Layer 10 of a small transformer language model trained on English Wikipedia (14 layers, counted from 0, width 64).
A neuron's activation on a vector x is SiLU(gate . x) times (in . x), where the dot is the dot product.
The model reads these tokens: " Re" "gi" "ment" " of" " H" "or" "se" " (" "K" " 1" ")," " where" " in" " 19" "30" " he" " was" " a" "p" "point" "ed" " " "ry" "tt" "m" "ä" "s" "ta" "re" "." " In" " 19"

The vector x that enters this layer's MLP at each token. A number n stands for n times 0.075.
0 " Re": 38 15 -3 7 -81 -31 -9 -4 -2 -4 -12 -21 -1 3 21 41 -10 16 0 -2 -5 -5 17 -32 -23 -16 2 -9 -28 12 -12 -25 -46 -3 26 33 5 -25 3 -17 0 -8 -10 1 17 30 26 17 4 26 34 9 21 -8 11 -23 -10 -30 -40 17 0 -20 37 -27
1 "gi": -2 -12 -28 -13 -39 -1 36 -15 -15 -14 -21 -13 -29 34 0 -3 -34 -3 22 22 20 -45 -14 9 1 -23 -16 20 -29 15 -26 8 -12 -33 13 -16 30 9 34 -8 25 12 12 -9 17 1 17 -75 35 19 8 -15 19 7 40 -41 25 -10 -47 32 -16 -1 42 32
2 "ment": -57 -30 7 -34 -71 -18 -8 -3 4 17 -2 4 4 4 -43 25 6 -14 4 -10 -14 -34 4 -29 8 11 5 -21 -23 -19 -5 -4 -65 19 1 15 35 27 1 15 -6 -1 -2 7 18 29 -15 -19 -2 3 6 8 6 32 38 -48 -4 -10 -42 6 -3 -10 3 12
3 " of": 2 -27 -24 -7 -50 -5 2 10 47 -4 -2 -4 -9 -26 -3 6 -16 20 -3 19 23 -12 -40 7 9 -3 24 9 -10 15 25 5 -58 29 -20 -12 47 17 4 -27 3 -9 -19 -24 36 38 0 37 24 -10 1 16 -6 -35 8 -5 -36 -36 -47 -25 25 -14 15 22
4 " H": 2 4 -13 12 -57 -27 -2 65 -11 5 33 13 31 -24 35 15 -7 20 24 30 34 7 2 15 -12 -12 -20 -5 1 -11 25 -4 8 -10 27 26 18 8 -8 -13 31 25 -21 1 -2 0 53 -13 22 -16 25 20 -23 19 -4 -40 23 1 -59 -38 27 9 31 4
5 "or": 22 6 -21 -29 -40 -14 17 -18 -24 27 44 22 -21 -25 -9 -5 12 38 21 -17 6 17 -6 5 -9 5 -16 8 -10 -25 48 0 -11 40 15 34 14 29 40 -2 -2 39 27 11 -11 -1 21 7 1 -14 7 31 40 54 -28 13 -1 11 48 -42 15 -3 48 15
6 "se": -8 32 -20 -42 -94 -1 2 3 -12 15 32 -12 -2 -23 8 26 -6 -8 23 -1 -7 10 -10 -9 -16 23 6 -13 -28 -23 -16 13 -34 -9 -2 -7 14 27 -9 2 -4 8 2 -8 35 23 -3 0 11 -18 11 28 8 42 7 -32 -4 -2 -12 -29 37 1 4 22
7 " (": -4 -26 24 4 -58 -3 -2 37 9 10 -20 -17 -1 -23 -9 -1 21 23 -11 -42 -7 -3 21 -8 2 -6 23 -9 -2 8 13 11 -42 20 -11 44 12 56 1 -32 54 -4 -25 -24 22 -5 26 4 17 -7 27 1 -22 -4 -20 -27 21 -17 -36 -3 -11 15 20 -51
8 "K": 25 25 7 -26 -34 -60 26 42 -25 -5 19 1 19 -2 14 -7 8 25 13 30 0 -6 29 -11 0 -14 -2 -20 -23 -22 0 -7 2 3 27 8 1 22 -6 -47 53 52 10 -17 0 -11 34 -29 -10 -22 0 20 -2 3 -2 -27 20 21 -53 -17 35 33 49 -24
9 " 1": 32 29 -7 -36 -61 -24 -28 -3 -8 -2 7 -5 -23 -24 8 9 12 25 3 20 33 5 -16 -3 -2 3 0 12 -19 -4 2 20 -17 -33 -23 52 -7 34 24 -36 57 55 2 -11 0 13 11 -26 1 -20 -16 11 -23 26 -17 7 18 -19 -6 -12 9 57 1 -7
10 "),": -1 41 7 -9 -67 18 6 12 -1 -1 21 -12 18 -38 -20 25 1 15 -11 -7 -9 -18 -12 -1 -11 -17 -27 -24 -7 -20 4 -27 -31 -1 -30 13 -16 41 3 -62 23 12 -13 16 -1 -3 12 -7 5 7 -23 16 23 -13 -10 -34 3 -42 -7 20 19 70 13 -21
11 " where": 10 31 -33 -3 -45 44 -10 37 19 40 -3 6 4 0 -3 -6 -40 21 -1 -12 -29 -40 -5 -32 0 -12 -30 -2 -25 6 26 8 -31 -9 6 31 43 51 -14 -56 -1 -27 35 24 19 20 4 15 0 13 -9 8 -13 -37 27 -35 -11 -5 -25 -21 14 17 17 17
12 " in": 12 9 -14 -11 -32 -18 -9 33 43 19 14 -4 9 -20 -22 -12 -22 4 -20 5 7 -21 10 -15 -6 -23 -40 24 -27 35 23 -29 -56 -2 18 -1 8 -9 25 -26 3 -8 -14 -13 29 44 2 53 26 25 0 31 -48 7 19 3 -12 -15 -38 -34 23 17 44 13
13 " 19": 10 58 21 6 -34 3 7 12 4 -21 18 20 -13 3 19 -11 -15 10 -21 -2 -6 -19 26 -13 -1 2 -20 -18 4 17 -4 1 -41 1 -52 45 40 1 23 5 39 19 -64 -18 -2 48 27 -32 18 -11 15 -22 -33 16 13 -1 -7 -30 -44 -16 -16 28 28 39
14 "30": -3 2 44 -10 -47 -8 10 40 -1 -12 17 21 61 3 -14 -1 1 0 -33 7 -24 -24 -12 -32 -19 18 -28 8 -10 -4 16 2 -56 -20 -4 14 45 39 35 -39 -17 -42 -14 -5 19 13 43 -13 35 4 13 5 -27 -2 23 -8 22 -9 -39 16 21 24 11 27
15 " he": -33 2 -16 15 -26 37 54 45 12 36 27 16 -11 6 13 -6 -27 -6 13 4 -46 -16 18 -5 -11 -34 -41 -18 -37 -16 0 -29 -26 5 18 38 24 -17 7 -21 20 24 4 -20 4 33 -2 -35 55 -19 8 50 -17 12 29 -24 30 -30 -7 13 2 6 10 -36
16 " was": 5 12 3 -20 -30 -24 34 28 13 22 13 26 15 11 2 31 -40 -9 -16 -26 -36 -3 -6 -6 22 15 15 -29 -41 1 46 -11 -54 24 3 40 -12 -7 -11 -29 32 5 19 -14 11 46 -28 -39 -4 11 -12 32 6 -38 -17 0 5 -47 18 -9 24 -17 3 -24
17 " a": 31 -26 28 -17 -15 -35 22 35 -20 1 4 -6 -1 -16 30 11 -13 1 26 -8 -40 10 10 4 -1 9 -42 -1 -52 -5 1 1 -42 14 1 5 20 -13 -20 -34 41 -15 12 7 16 46 -13 9 -19 24 -20 46 -48 -37 -18 9 44 -35 11 -31 13 -24 14 -1
18 "p": -13 -7 -27 -37 -18 -23 19 -18 9 12 13 -31 50 7 4 -1 16 55 -6 -15 -21 -33 -9 -24 -26 -22 12 35 -30 6 4 -33 -37 -28 5 22 -10 -5 21 -20 38 10 -25 -22 -32 27 -15 -15 -78 -36 33 -10 -13 -23 0 11 26 -4 14 -9 19 -9 24 35
19 "point": -50 -24 10 -68 10 -37 36 -19 2 25 31 -23 47 1 6 8 -2 15 -15 38 19 -36 4 -14 -24 10 17 -39 -28 -28 -1 0 -60 6 -49 6 -8 -20 -9 15 14 22 17 23 -5 -15 -26 20 23 0 6 47 42 -24 -13 -2 7 15 -41 -16 24 22 4 13
20 "ed": -12 10 5 -46 0 -39 37 16 17 31 12 1 -10 -9 34 -13 -17 -22 6 11 -3 -6 16 -31 -25 39 11 -23 -32 -4 5 9 -56 16 -24 -6 4 -4 24 -38 50 7 -18 28 -19 22 -12 17 -20 24 22 -7 10 -58 1 -12 -18 -34 -41 -28 21 -5 -18 -4
21 " ": -1 1 -21 -2 -27 -24 -25 -3 -6 6 15 -5 -20 -28 -7 19 4 -3 -9 -13 20 -41 35 -11 -18 -18 -36 -3 -2 -1 10 15 -28 -8 -5 20 -3 -31 8 -26 25 7 -6 -13 65 55 33 -63 -11 63 42 19 -16 -10 -21 -14 5 22 -18 -26 15 -2 13 -22
22 "ry": 32 44 -43 8 -18 1 37 14 -22 -15 14 13 -11 -29 4 4 -56 6 39 -7 -7 -29 27 -14 38 4 18 -11 -36 10 39 -23 -7 -34 28 0 -21 13 29 9 18 21 -16 -8 -2 61 -47 5 -40 -13 17 37 -18 -24 21 -3 7 23 -33 45 25 24 12 22
23 "tt": -31 4 -47 -26 -47 -5 11 -27 -30 5 65 -17 19 41 6 10 -6 12 26 -11 5 -34 18 -2 10 19 -3 -29 15 19 34 -2 -31 -7 17 -16 -2 4 -31 -33 5 -13 -11 18 -11 8 -35 6 -5 7 16 34 -8 21 -14 -27 19 44 -35 39 45 20 -14 12
24 "m": -41 47 -32 -37 -27 -17 1 22 -7 2 74 -8 30 -18 -9 7 -9 -4 -4 -15 9 -9 1 -17 -10 31 11 28 29 -15 14 1 -74 2 3 27 18 5 -36 -19 5 45 41 16 1 22 3 7 -21 -15 13 -9 18 8 8 6 53 20 6 6 26 9 -7 -11
25 "ä": -26 30 -8 -15 -67 -12 -2 19 -1 -29 36 13 -38 7 12 19 -26 21 10 -7 -15 -11 -5 -5 -5 3 11 -2 -30 -34 -3 36 -31 25 23 -9 -4 -7 -24 -30 8 78 35 15 20 25 10 -29 10 1 15 30 -2 -19 11 -1 23 28 -1 35 34 40 -2 31
26 "s": -15 9 -8 -17 -87 -12 20 3 3 22 42 -2 9 -9 -5 6 -3 1 -11 -34 10 -40 13 14 -17 38 -8 22 -22 -25 29 7 -24 8 21 0 -3 32 -3 15 14 42 -12 -2 -13 36 -24 -28 -27 -15 6 28 -14 -22 4 2 -17 27 -9 9 53 -1 8 -4
27 "ta": -12 25 23 -15 -85 -4 -7 9 -23 -26 43 -15 -29 2 20 -26 -18 -8 -3 -1 1 -34 -27 19 -20 10 -6 22 -22 -31 -1 20 -36 15 -19 -3 -10 18 13 2 30 36 7 -5 24 22 -19 -8 1 -18 -6 24 -25 2 0 -11 28 6 3 -26 49 4 -29 13
28 "re": -39 13 7 -26 -79 -8 2 13 4 -1 42 -22 -10 -17 3 2 8 -12 19 -6 -22 -18 -1 3 9 24 14 -3 -15 -24 -7 13 -53 29 -9 -8 6 18 16 0 10 49 -7 -9 29 38 -15 -16 11 8 0 17 1 3 36 -32 36 22 4 -19 39 -3 -19 20
29 ".": 21 17 -25 15 -43 8 14 48 8 28 -7 -9 -24 -27 -11 6 -13 29 -17 4 -19 -37 17 -23 12 16 -19 -11 35 -9 9 -9 -52 22 15 -7 31 25 -26 -34 -14 -21 32 -18 -11 -23 6 -50 27 0 31 19 -4 -51 29 -44 -6 -30 -6 -4 2 -2 1 -9
30 " In": -3 1 -1 -3 -17 -29 11 33 68 31 -3 -2 2 -3 -26 -22 -33 -23 -12 25 20 -19 8 -9 5 -9 -40 -17 -10 19 14 -35 -52 -18 5 16 -11 -6 -1 -29 -4 -1 -10 -25 22 37 -1 27 36 36 -5 20 -28 -6 25 -8 -12 -27 -19 -29 10 32 63 10
31 " 19": 5 51 2 6 -19 -4 9 10 3 12 21 11 -19 -3 37 -19 -13 0 -42 7 5 -21 17 -14 12 1 -38 -28 0 12 3 -19 -33 -11 -12 57 30 9 20 1 34 14 -64 -14 -6 32 46 -31 45 1 23 -16 -20 27 22 12 -10 -43 -34 -20 -22 23 26 38

Each question shows the input weights of one neuron of the MLP. A number n stands for n times 0.0069.

n105 gate: 0 16 37 15 3 -15 -23 34 -17 -29 16 -2 -1 9 -4 16 -35 0 -13 -40 26 -11 -32 19 -10 0 -20 2 -29 27 1 1 44 20 -25 12 -2 -35 22 9 -35 -4 -1 8 11 14 -1 3 1 19 29 -37 14 16 7 23 8 13 12 -20 50 30 -12 -9
n105 in: 20 -1 5 -5 -7 -14 10 15 0 -16 18 4 -56 32 -33 -16 14 9 -25 -8 35 -11 -4 7 30 -42 -32 9 -1 -40 0 -39 9 -12 -12 31 -14 5 10 50 11 42 26 -19 -35 8 11 0 26 11 -24 16 -11 17 28 -11 -12 -12 -39 -9 -32 -18 -17 -1
On which token does it fire most? 27 "ta"

n90 gate: -22 -37 12 -2 -9 -17 7 -2 -19 -54 -13 -21 -13 26 1 17 -10 -4 -31 4 18 -2 -8 -40 17 -2 -22 7 -7 -31 0 -23 -8 -10 22 11 13 23 38 44 -4 -30 5 -27 31 -33 -6 0 12 -40 -1 10 1 16 -14 -5 -31 -16 -10 -5 -23 18 -44 -14
n90 in: 2 -30 -30 11 0 -53 -7 -7 -13 -10 4 -1 -31 6 0 -5 14 9 -15 12 -9 -13 -6 25 2 6 35 -29 -7 -2 3 42 -5 1 -4 -39 15 -24 -4 23 -8 -10 3 15 12 -23 -17 -47 -44 20 38 -62 -7 -2 16 8 8 -1 -31 34 25 -32 0 29
On which token does it fire most? 2 "ment"

n168 gate: -6 24 49 -4 -20 -38 -27 -32 -19 8 13 -34 -2 -6 -65 -15 45 -26 -10 -10 -34 8 11 -7 32 -22 20 11 9 -15 20 0 25 4 31 -33 -25 -4 -6 -24 -14 4 18 17 16 -17 -2 26 35 16 -14 8 14 -34 7 19 18 14 -10 19 -29 13 59 -31
n168 in: -10 9 -1 42 1 -15 -2 -13 -16 45 21 -3 -18 5 -14 -5 15 23 14 12 5 19 -4 13 43 6 8 1 5 28 3 -17 -24 -16 -39 16 4 46 52 -22 -45 30 37 -22 17 -1 23 -2 36 5 -11 -1 58 4 16 18 -33 10 -12 -22 -5 16 -5 -2
On which token does it fire most, and how strongly? 10 "),", at about 3.9

n28 gate: 28 -10 -12 -19 -30 23 9 16 20 4 3 18 -18 20 -8 -25 14 -9 -16 -31 -9 4 -6 -5 -21 -33 -22 5 41 41 15 -2 -4 19 -15 21 -48 31 -12 0 -3 28 45 36 0 14 -14 13 8 -9 3 -34 -8 -38 23 -21 -14 -19 -6 9 -22 14 4 -17
n28 in: -20 4 -37 -8 -9 -11 -37 19 -1 31 6 11 4 -3 -20 31 13 -19 39 -24 -21 4 -7 5 -28 -32 -19 44 -8 9 -10 20 -4 11 -25 16 13 24 43 43 -9 12 10 -31 -11 -14 -9 21 -18 8 40 17 7 7 40 -24 9 12 -23 -19 61 -8 -36 23
On which token does it fire most, and how strongly? 11 " where", at about 12

n92 gate: -8 -13 -30 5 -49 25 76 1 33 17 7 -9 -16 24 -9 20 25 -7 4 -3 -4 21 15 9 53 -12 51 -5 18 2 12 -19 29 16 0 -13 25 -15 7 10 37 -40 25 -23 34 -3 -11 -19 21 26 -41 17 25 -33 -19 8 33 27 -17 5 -6 -37 -11 12
n92 in: -29 37 9 6 -62 -10 -4 2 -4 -25 -6 -16 -17 43 26 12 16 -21 42 -20 -14 30 30 5 -22 10 -39 18 -29 16 -25 16 40 -2 -52 24 -4 7 -14 -10 -23 23 5 -7 -14 31 -1 -10 -2 34 31 31 51 12 -21 -15 35 29 5 -6 13 27 15 -4
On which token does it fire most? 28 "re"

n55 gate: -13 -23 11 -23 22 -4 0 -24 5 8 -3 -29 -21 16 -26 6 13 9 4 -77 44 21 20 -9 9 -14 9 24 41 7 24 -6 23 12 -26 -5 7 32 -40 -9 -15 42 -28 24 3 -5 13 -34 -11 -12 7 38 16 6 11 51 19 -28 8 -49 -10 -65 -45 6
n55 in: 15 -1 -14 16 -57 -8 5 -8 -6 40 45 0 11 41 -6 33 25 -1 -4 0 -6 23 30 -24 -45 1 -4 -20 10 -6 -23 -1 -25 -23 -40 5 -9 6 47 42 -15 8 -28 -15 19 -22 -30 23 25 12 -26 23 -33 -11 61 -28 -59 15 27 13 18 -21 -18 14
On which token does it fire most, and how strongly? 26 "s", at about 1.6

n48 gate: -15 -27 22 -13 -18 36 -19 15 -6 -28 1 -6 18 -9 -10 -3 -19 5 -26 -35 -6 0 27 18 -22 -10 12 -30 -25 3 4 11 10 18 12 -3 -5 16 -45 -23 9 -10 -38 -5 15 -1 29 2 22 9 -29 -26 11 -40 17 -18 8 14 6 13 0 -16 -17 -10
n48 in: -5 2 -23 34 -32 2 -7 -5 12 -11 -2 2 -5 24 -19 -11 5 32 3 6 17 -13 10 -10 42 2 -23 28 -12 -34 -8 -7 -14 51 -62 18 -38 -15 23 -40 -1 2 1 50 -5 3 -1 6 -58 12 19 -35 22 -2 42 19 -1 -3 8 11 -4 -25 -5 4
On which token does it fire most? 10 "),"

n143 gate: 18 -22 23 36 12 -10 -19 -13 -9 -36 30 1 21 35 -20 19 23 -3 -16 1 -9 -53 55 9 -37 0 -1 10 33 19 2 -58 -2 7 -2 39 0 0 -25 31 5 13 3 51 38 -4 5 35 -15 11 -4 49 55 -12 3 15 6 16 2 12 6 0 21 -36
n143 in: 7 -26 56 -25 -7 -26 42 -5 -11 22 -16 28 -3 -44 -31 21 -22 3 1 19 -39 -22 34 -24 -15 7 16 -44 -19 6 19 9 -3 -6 21 -34 -22 -27 -4 -18 19 -20 -29 -14 36 -21 7 21 -1 -4 10 -64 -4 -26 -28 0 29 -30 -20 -9 11 2 -10 -2
Its three highest activations, in order, are on tokens 19 "point", 0 " Re", 21 " "

n54 gate: -19 -16 -25 8 -34 5 -28 9 1 26 2 29 -12 20 -8 5 12 -21 1 -37 1 24 30 6 46 -1 2 -8 2 -10 -28 -24 10 -31 -24 -19 8 -42 2 32 24 -8 9 -26 -19 -25 22 23 5 -12 -6 11 12 17 14 15 56 -5 11 -24 -2 -27 15 19
n54 in: 18 -18 -18 1 -2 -29 -13 14 1 28 21 8 -2 33 -32 -37 -11 3 -7 -47 -2 -1 10 28 46 -8 5 -1 -16 -7 -13 0 20 35 10 13 35 3 13 -13 8 -5 2 -5 22 -35 31 9 41 21 -5 -4 -4 14 7 15 75 -26 3 -4 8 10 -32 27
On which token does it fire most, and how strongly? 15 " he", at about 2.1

n44 gate: -4 4 -2 22 27 -23 12 19 3 -30 -48 -42 -42 32 -29 0 4 -32 -22 9 55 -6 -16 11 -2 35 -31 17 3 3 -23 -6 -13 13 7 23 16 -37 8 -9 -16 -70 12 -11 -13 0 19 15 30 15 -33 30 17 44 -24 1 48 12 5 -43 7 -49 3 32
n44 in: 9 -6 -16 -15 44 -4 1 42 10 -4 -45 48 42 -26 -17 14 -1 -26 4 9 44 18 17 14 -36 52 -23 28 -7 -24 -11 -65 -19 -25 9 45 20 -23 15 -1 -11 16 1 27 -27 -20 12 -18 15 -2 24 25 -2 -21 32 17 -20 8 -2 -17 13 -40 15 -35
On which two tokens does it fire most, strongest first? 30 " In", 12 " in"

n136 gate: 33 17 5 15 -8 -12 8 -9 -6 -16 -7 9 -19 -10 19 18 2 -11 8 -20 -57 -6 0 6 35 13 -29 18 -12 -5 -3 -15 15 4 13 3 2 -15 1 11 14 29 -7 -19 12 15 -32 -7 -15 42 -9 -2 -12 -13 -23 33 32 6 15 29 -22 20 0 -17
n136 in: -20 -17 -18 -37 -2 -23 22 -4 -18 42 8 43 17 -3 -52 10 -8 16 16 -14 23 -5 -4 -14 -1 -33 8 -33 31 12 -12 -2 -2 11 -5 -31 14 -11 8 31 6 -1 -1 20 29 -35 -21 -33 -51 -27 -28 1 -4 -10 -1 -47 6 5 -34 -6 16 14 -1 20
On which token does it fire most? 22 "ry"

n152 gate: -36 28 2 -10 -44 -4 -15 11 22 -27 -3 -5 22 14 14 15 8 -13 -21 -22 16 -7 0 8 22 -21 15 -23 37 -34 -27 20 4 -9 10 -49 -18 -59 -12 12 -35 -32 38 8 -11 -14 -14 8 -17 -6 36 10 35 10 -35 -54 2 33 -2 28 43 23 11 -22
n152 in: -3 -34 -3 -10 -21 -1 8 -17 -16 -25 45 25 0 -7 8 14 38 -8 2 -52 -18 17 -18 -23 10 -18 17 1 5 6 65 -21 -52 -20 -6 -14 -9 -31 17 8 18 -6 4 8 8 8 11 -6 -3 72 -25 -23 17 -62 -1 36 -12 -8 -1 -7 46 -38 12 -7
Its three highest activations, in order, are on tokens 23 "tt", 24 "m", 19 "point"

n59 gate: -12 -24 -1 20 6 32 22 50 20 36 41 34 2 14 -9 3 -8 -47 49 -18 16 19 -8 -8 12 -13 -49 -7 9 32 -8 -5 24 27 -22 -33 13 16 12 13 28 -18 0 45 3 -21 1 -28 0 29 22 39 5 -10 -3 33 -13 -22 29 1 15 -34 12 29
n59 in: 19 -16 13 -6 3 5 -7 10 19 29 -10 37 29 -6 -16 -32 -2 20 -11 -10 -9 -25 -18 7 7 -8 -9 9 -31 33 28 3 8 1 31 61 -16 -33 -29 14 6 -16 37 -5 17 14 4 29 37 -26 -14 23 -11 -39 14 42 27 -12 9 -4 8 -47 1 14
On which two tokens does it fire most, strongest first? 17 " a", 15 " he"

n72 gate: 2 5 17 9 -18 23 6 12 3 15 -22 37 1 4 -3 -30 10 -8 -10 -4 -1 -2 -3 17 13 -30 0 -26 -6 31 -28 6 0 17 -1 5 -33 -22 23 -1 28 -16 -14 -28 9 4 14 -2 -2 -33 54 -11 2 -63 5 7 20 12 -10 -21 20 -1 11 -20
n72 in: -1 -22 -7 44 1 17 -5 41 11 36 -5 -21 16 -12 -14 -19 4 -25 -45 -1 -9 54 -2 -19 13 14 -11 33 -2 -2 -16 -14 17 7 21 42 2 4 0 -43 22 11 6 10 14 -4 7 19 17 -30 -6 33 26 -4 17 2 -60 -1 -14 24 36 -11 -8 -14
On which token does it fire most? 7 " ("

n113 gate: -9 3 -24 2 -7 -42 51 -13 -6 -50 -4 -6 -26 17 -9 -12 8 37 25 7 -5 28 -12 -25 -13 -4 -5 18 28 9 18 -48 -22 -28 -47 -25 -22 -2 -16 31 -7 15 0 37 10 -29 12 18 -16 -12 5 12 -11 -7 -1 10 19 10 -32 8 -2 -25 -26 31
n113 in: 0 -11 -9 6 0 -28 -24 46 -54 30 -16 -39 22 48 8 51 -39 15 18 5 4 -29 20 -15 2 -6 -33 -1 34 -21 -10 12 30 -1 10 3 -22 -4 -11 34 25 -25 10 -15 9 16 -44 -15 -4 -4 -26 -10 14 9 0 35 4 11 18 22 6 8 10 -13
On which token does it fire most, and how strongly? 23 "tt", at about 6

n188 gate: 5 -43 2 23 -39 -14 3 13 -8 0 -41 -15 43 -26 -8 22 36 -4 43 7 -39 6 26 -25 -7 -11 -10 -5 -4 28 -2 8 21 1 16 1 -23 9 8 25 -8 78 38 -15 -29 -42 21 -3 14 14 14 -3 -4 -12 -38 -14 -13 12 8 23 -27 -7 -5 10
n188 in: 0 -29 -3 -15 -4 -7 -34 36 -21 -24 -6 -23 11 -2 10 -8 14 17 -9 -10 4 5 39 41 36 15 -29 -23 43 7 9 -9 13 24 20 -39 5 35 39 -16 10 -28 -21 1 19 25 4 -15 51 34 -13 -34 21 27 10 22 58 13 21 24 -13 -7 -21 -20
On which token does it fire most? 7 " ("

n83 gate: -35 -7 -1 9 20 -5 -21 29 23 16 -32 17 4 22 -28 -14 62 -10 -19 -8 7 26 -61 -26 -23 9 -40 7 13 24 -30 13 -19 18 50 1 -14 -17 -33 -16 -1 25 8 3 -11 0 -8 35 -13 -5 22 -42 0 -1 -12 30 0 30 -10 -11 -37 -26 27 14
n83 in: -21 -53 36 10 28 -43 22 6 -3 23 14 9 22 -45 11 -6 31 15 -2 -13 7 58 -48 -29 -22 32 -21 7 4 -4 2 25 -33 1 6 -24 -7 27 -17 21 3 9 -9 -16 -24 4 -16 48 -2 -27 -13 -8 41 -3 11 -4 6 4 8 33 -25 -30 10 -25
On which token does it fire most? 24 "m"

n120 gate: 26 34 -4 17 21 0 5 -15 -39 1 -16 -20 -6 -6 -8 -34 17 41 -34 -33 -1 3 -18 -19 10 -5 17 8 3 40 -3 -55 -30 8 14 -45 6 -38 -10 26 -1 26 -33 27 21 4 -34 27 11 -23 36 -11 -14 -13 -11 -4 -20 23 -15 25 -9 -10 0 -30
n120 in: 24 9 -31 0 8 16 9 -31 -5 -6 3 -62 2 -22 6 -8 23 21 -66 -20 7 -22 11 5 -15 -63 43 3 -20 19 -36 -14 -24 -5 -9 -24 2 -38 -7 57 0 -31 -7 -17 1 -4 -28 -20 35 -4 -3 18 2 11 32 -37 32 1 16 23 44 34 -6 -9
Its three highest activations, in order, are on tokens 18 "p", 0 " Re", 22 "ry"

n23 gate: 7 -10 9 -27 -12 -16 -11 -41 21 -29 0 -5 -15 -15 -7 -5 24 12 -28 24 8 -9 -3 1 1 31 19 50 26 -12 -34 -4 -7 -28 51 55 -17 21 39 23 -58 13 -9 10 -9 8 17 5 -11 -25 4 -17 48 -17 6 -6 -45 6 27 15 1 -31 27 -18
n23 in: 37 -15 53 -36 19 10 -12 21 -8 -7 9 -23 20 -23 46 -29 11 7 14 23 -11 -24 -17 14 -19 -11 9 -4 -1 11 1 10 8 17 15 -13 -33 -27 -22 13 27 -6 -8 -45 -27 -30 8 12 -15 -18 44 -19 -2 -20 -47 -9 -31 -34 -31 4 4 -19 -5 14
On which token does it fire most, and how strongly? 18 "p", at about 6.1

n18 gate: 23 18 -30 25 30 -4 4 22 21 0 -28 -5 -26 32 1 -6 -15 16 -26 10 -56 0 32 -6 -6 28 12 24 28 1 9 -25 -1 13 24 -17 4 -38 -47 12 -23 -12 11 -13 -46 -28 12 -3 75 -13 13 7 -32 -61 -18 13 13 47 -7 0 -7 5 -2 -28
n18 in: -8 3 22 -4 -39 32 -18 -24 15 -34 -38 -5 -41 8 -9 -26 30 -54 -38 24 -58 -19 10 15 -53 -5 -11 -25 40 33 3 12 -37 7 47 -5 -6 -23 -16 39 -29 41 -26 -25 -4 -43 30 -50 13 46 39 -35 -47 5 -26 27 -15 -2 46 32 28 0 -33 -21
On which token does it fire most, and how strongly? 29 ".", at about 14

n81 gate: 1 26 -1 7 -28 11 47 20 -5 -1 17 -12 -3 -9 -7 6 -6 -3 -7 -1 -48 -1 -12 9 -24 -47 -10 28 4 -9 -80 43 48 -4 29 -9 12 29 -3 -28 -22 -22 -23 24 -14 32 -3 4 -1 -6 -14 -17 25 4 31 -8 23 -9 41 2 5 -3 -17 -17
n81 in: -7 -23 29 -8 -4 8 37 4 4 -6 -8 22 37 -17 11 -14 64 9 -28 -11 -31 31 12 -33 39 4 0 -34 -17 7 12 -34 -23 18 10 -15 -39 -11 36 38 23 47 0 42 32 -2 -5 20 29 -8 22 5 0 2 19 -31 17 -10 32 -3 35 6 18 14
Its three highest activations, in order, are on tokens 15 " he", 28 "re", 10 "),"

n107 gate: 5 9 13 0 -43 11 -75 -28 3 -9 13 -26 19 6 15 37 37 -45 1 35 -20 6 -14 -16 14 -24 -34 5 -3 -17 -12 19 4 12 33 3 -5 -10 -7 49 -26 -14 6 -4 20 4 4 -36 -8 -12 -8 8 -22 12 -3 -6 -14 55 10 7 -12 -4 -51 -9
n107 in: 8 2 -10 -26 4 11 29 -8 10 -17 17 16 7 -5 -11 -2 -12 30 -1 -4 -7 -39 11 3 -6 -23 -20 -16 12 -2 3 13 -37 18 -3 -34 -5 -31 -15 -35 -20 23 17 9 -16 15 26 39 -4 -14 -4 6 13 -85 -13 1 -47 -37 9 -68 26 -8 -9 -42
On which token does it fire most? 21 " "

n86 gate: 10 -11 34 18 -61 49 -4 -1 49 10 3 16 -18 46 -1 -12 -2 1 -44 22 -24 32 -20 16 5 1 35 -13 1 2 -1 7 11 2 9 32 21 -10 -21 -1 -7 5 -15 -19 -27 -3 -24 32 43 25 47 -9 12 -9 -15 23 -27 8 -12 -38 -5 -44 16 -48
n86 in: -2 2 -10 10 -40 0 -33 26 -1 17 -13 31 -33 -16 -13 -19 -6 7 15 6 17 33 -28 13 49 -44 7 43 -30 35 -14 13 8 9 5 34 13 -20 -48 -10 39 -5 -23 -9 37 -21 -36 -9 4 -4 15 -10 5 0 -22 -29 21 7 9 10 13 -6 -25 -15
On which token does it fire most, and how strongly? 7 " (", at about 14

n104 gate: -21 -2 -55 17 31 -4 -12 2 18 1 25 27 -1 22 -23 -21 -30 22 22 -53 -5 43 12 11 -41 -18 -27 -8 13 -15 -13 -1 -7 -2 -6 -19 57 4 -9 -6 59 0 23 8 33 -5 -33 32 19 -6 -10 2 10 -13 7 -13 15 26 7 -3 -17 -28 -45 1
n104 in: 20 36 -4 6 -6 -14 28 -39 -21 15 14 -7 47 14 37 -9 37 -32 3 -29 -11 -27 25 5 -4 -28 -9 -4 -10 17 -37 -15 33 22 21 -5 -13 30 -53 -3 -32 11 16 -4 -1 -9 -10 13 13 44 -17 10 -13 -10 28 -53 -25 -4 17 -2 17 9 47 -35
On which token does it fire most, and how strongly? 11 " where", at about 5.1

n96 gate: 6 22 -40 11 -2 -6 -8 30 40 20 -12 -3 -10 1 -33 8 -8 27 -19 -25 -51 7 13 32 5 -5 29 -21 10 -36 -31 10 27 -35 -23 5 67 -6 20 -23 7 -14 17 16 -22 -27 32 -34 42 6 -3 13 46 0 7 -11 19 -31 4 -11 -12 -31 22 1
n96 in: 25 30 2 17 24 -14 -40 68 7 2 9 -8 -4 17 -10 -20 -28 7 33 13 44 20 -14 -1 -52 -6 -3 -19 -20 6 2 -23 42 -7 38 48 -18 -6 8 -25 9 -24 -17 10 -29 24 -13 2 18 4 -4 12 -16 18 22 15 -40 17 10 -18 11 6 -15 26
On which token does it fire most? 11 " where"

n12 gate: 24 9 -28 -20 17 -10 24 7 7 12 -6 16 -11 13 -15 -34 38 -17 47 6 13 -9 -6 3 -18 -41 -25 -21 33 33 -34 -3 -8 12 -18 0 2 36 -20 6 12 29 -21 1 -10 -46 -27 -7 5 -15 -27 -4 -21 17 -46 -40 -66 -7 26 31 22 12 -22 -10
n12 in: 17 21 7 9 32 -3 38 38 -28 15 12 -48 22 16 32 5 -19 -22 -4 -22 15 2 16 20 22 1 16 13 7 29 8 1 -24 2 -4 32 -44 -72 -24 47 19 -9 -34 -3 0 10 -7 -33 21 -9 15 16 -31 20 -30 -18 -2 -8 5 43 -15 22 33 -11
On which token does it fire most, and how strongly? 23 "tt", at about 2.5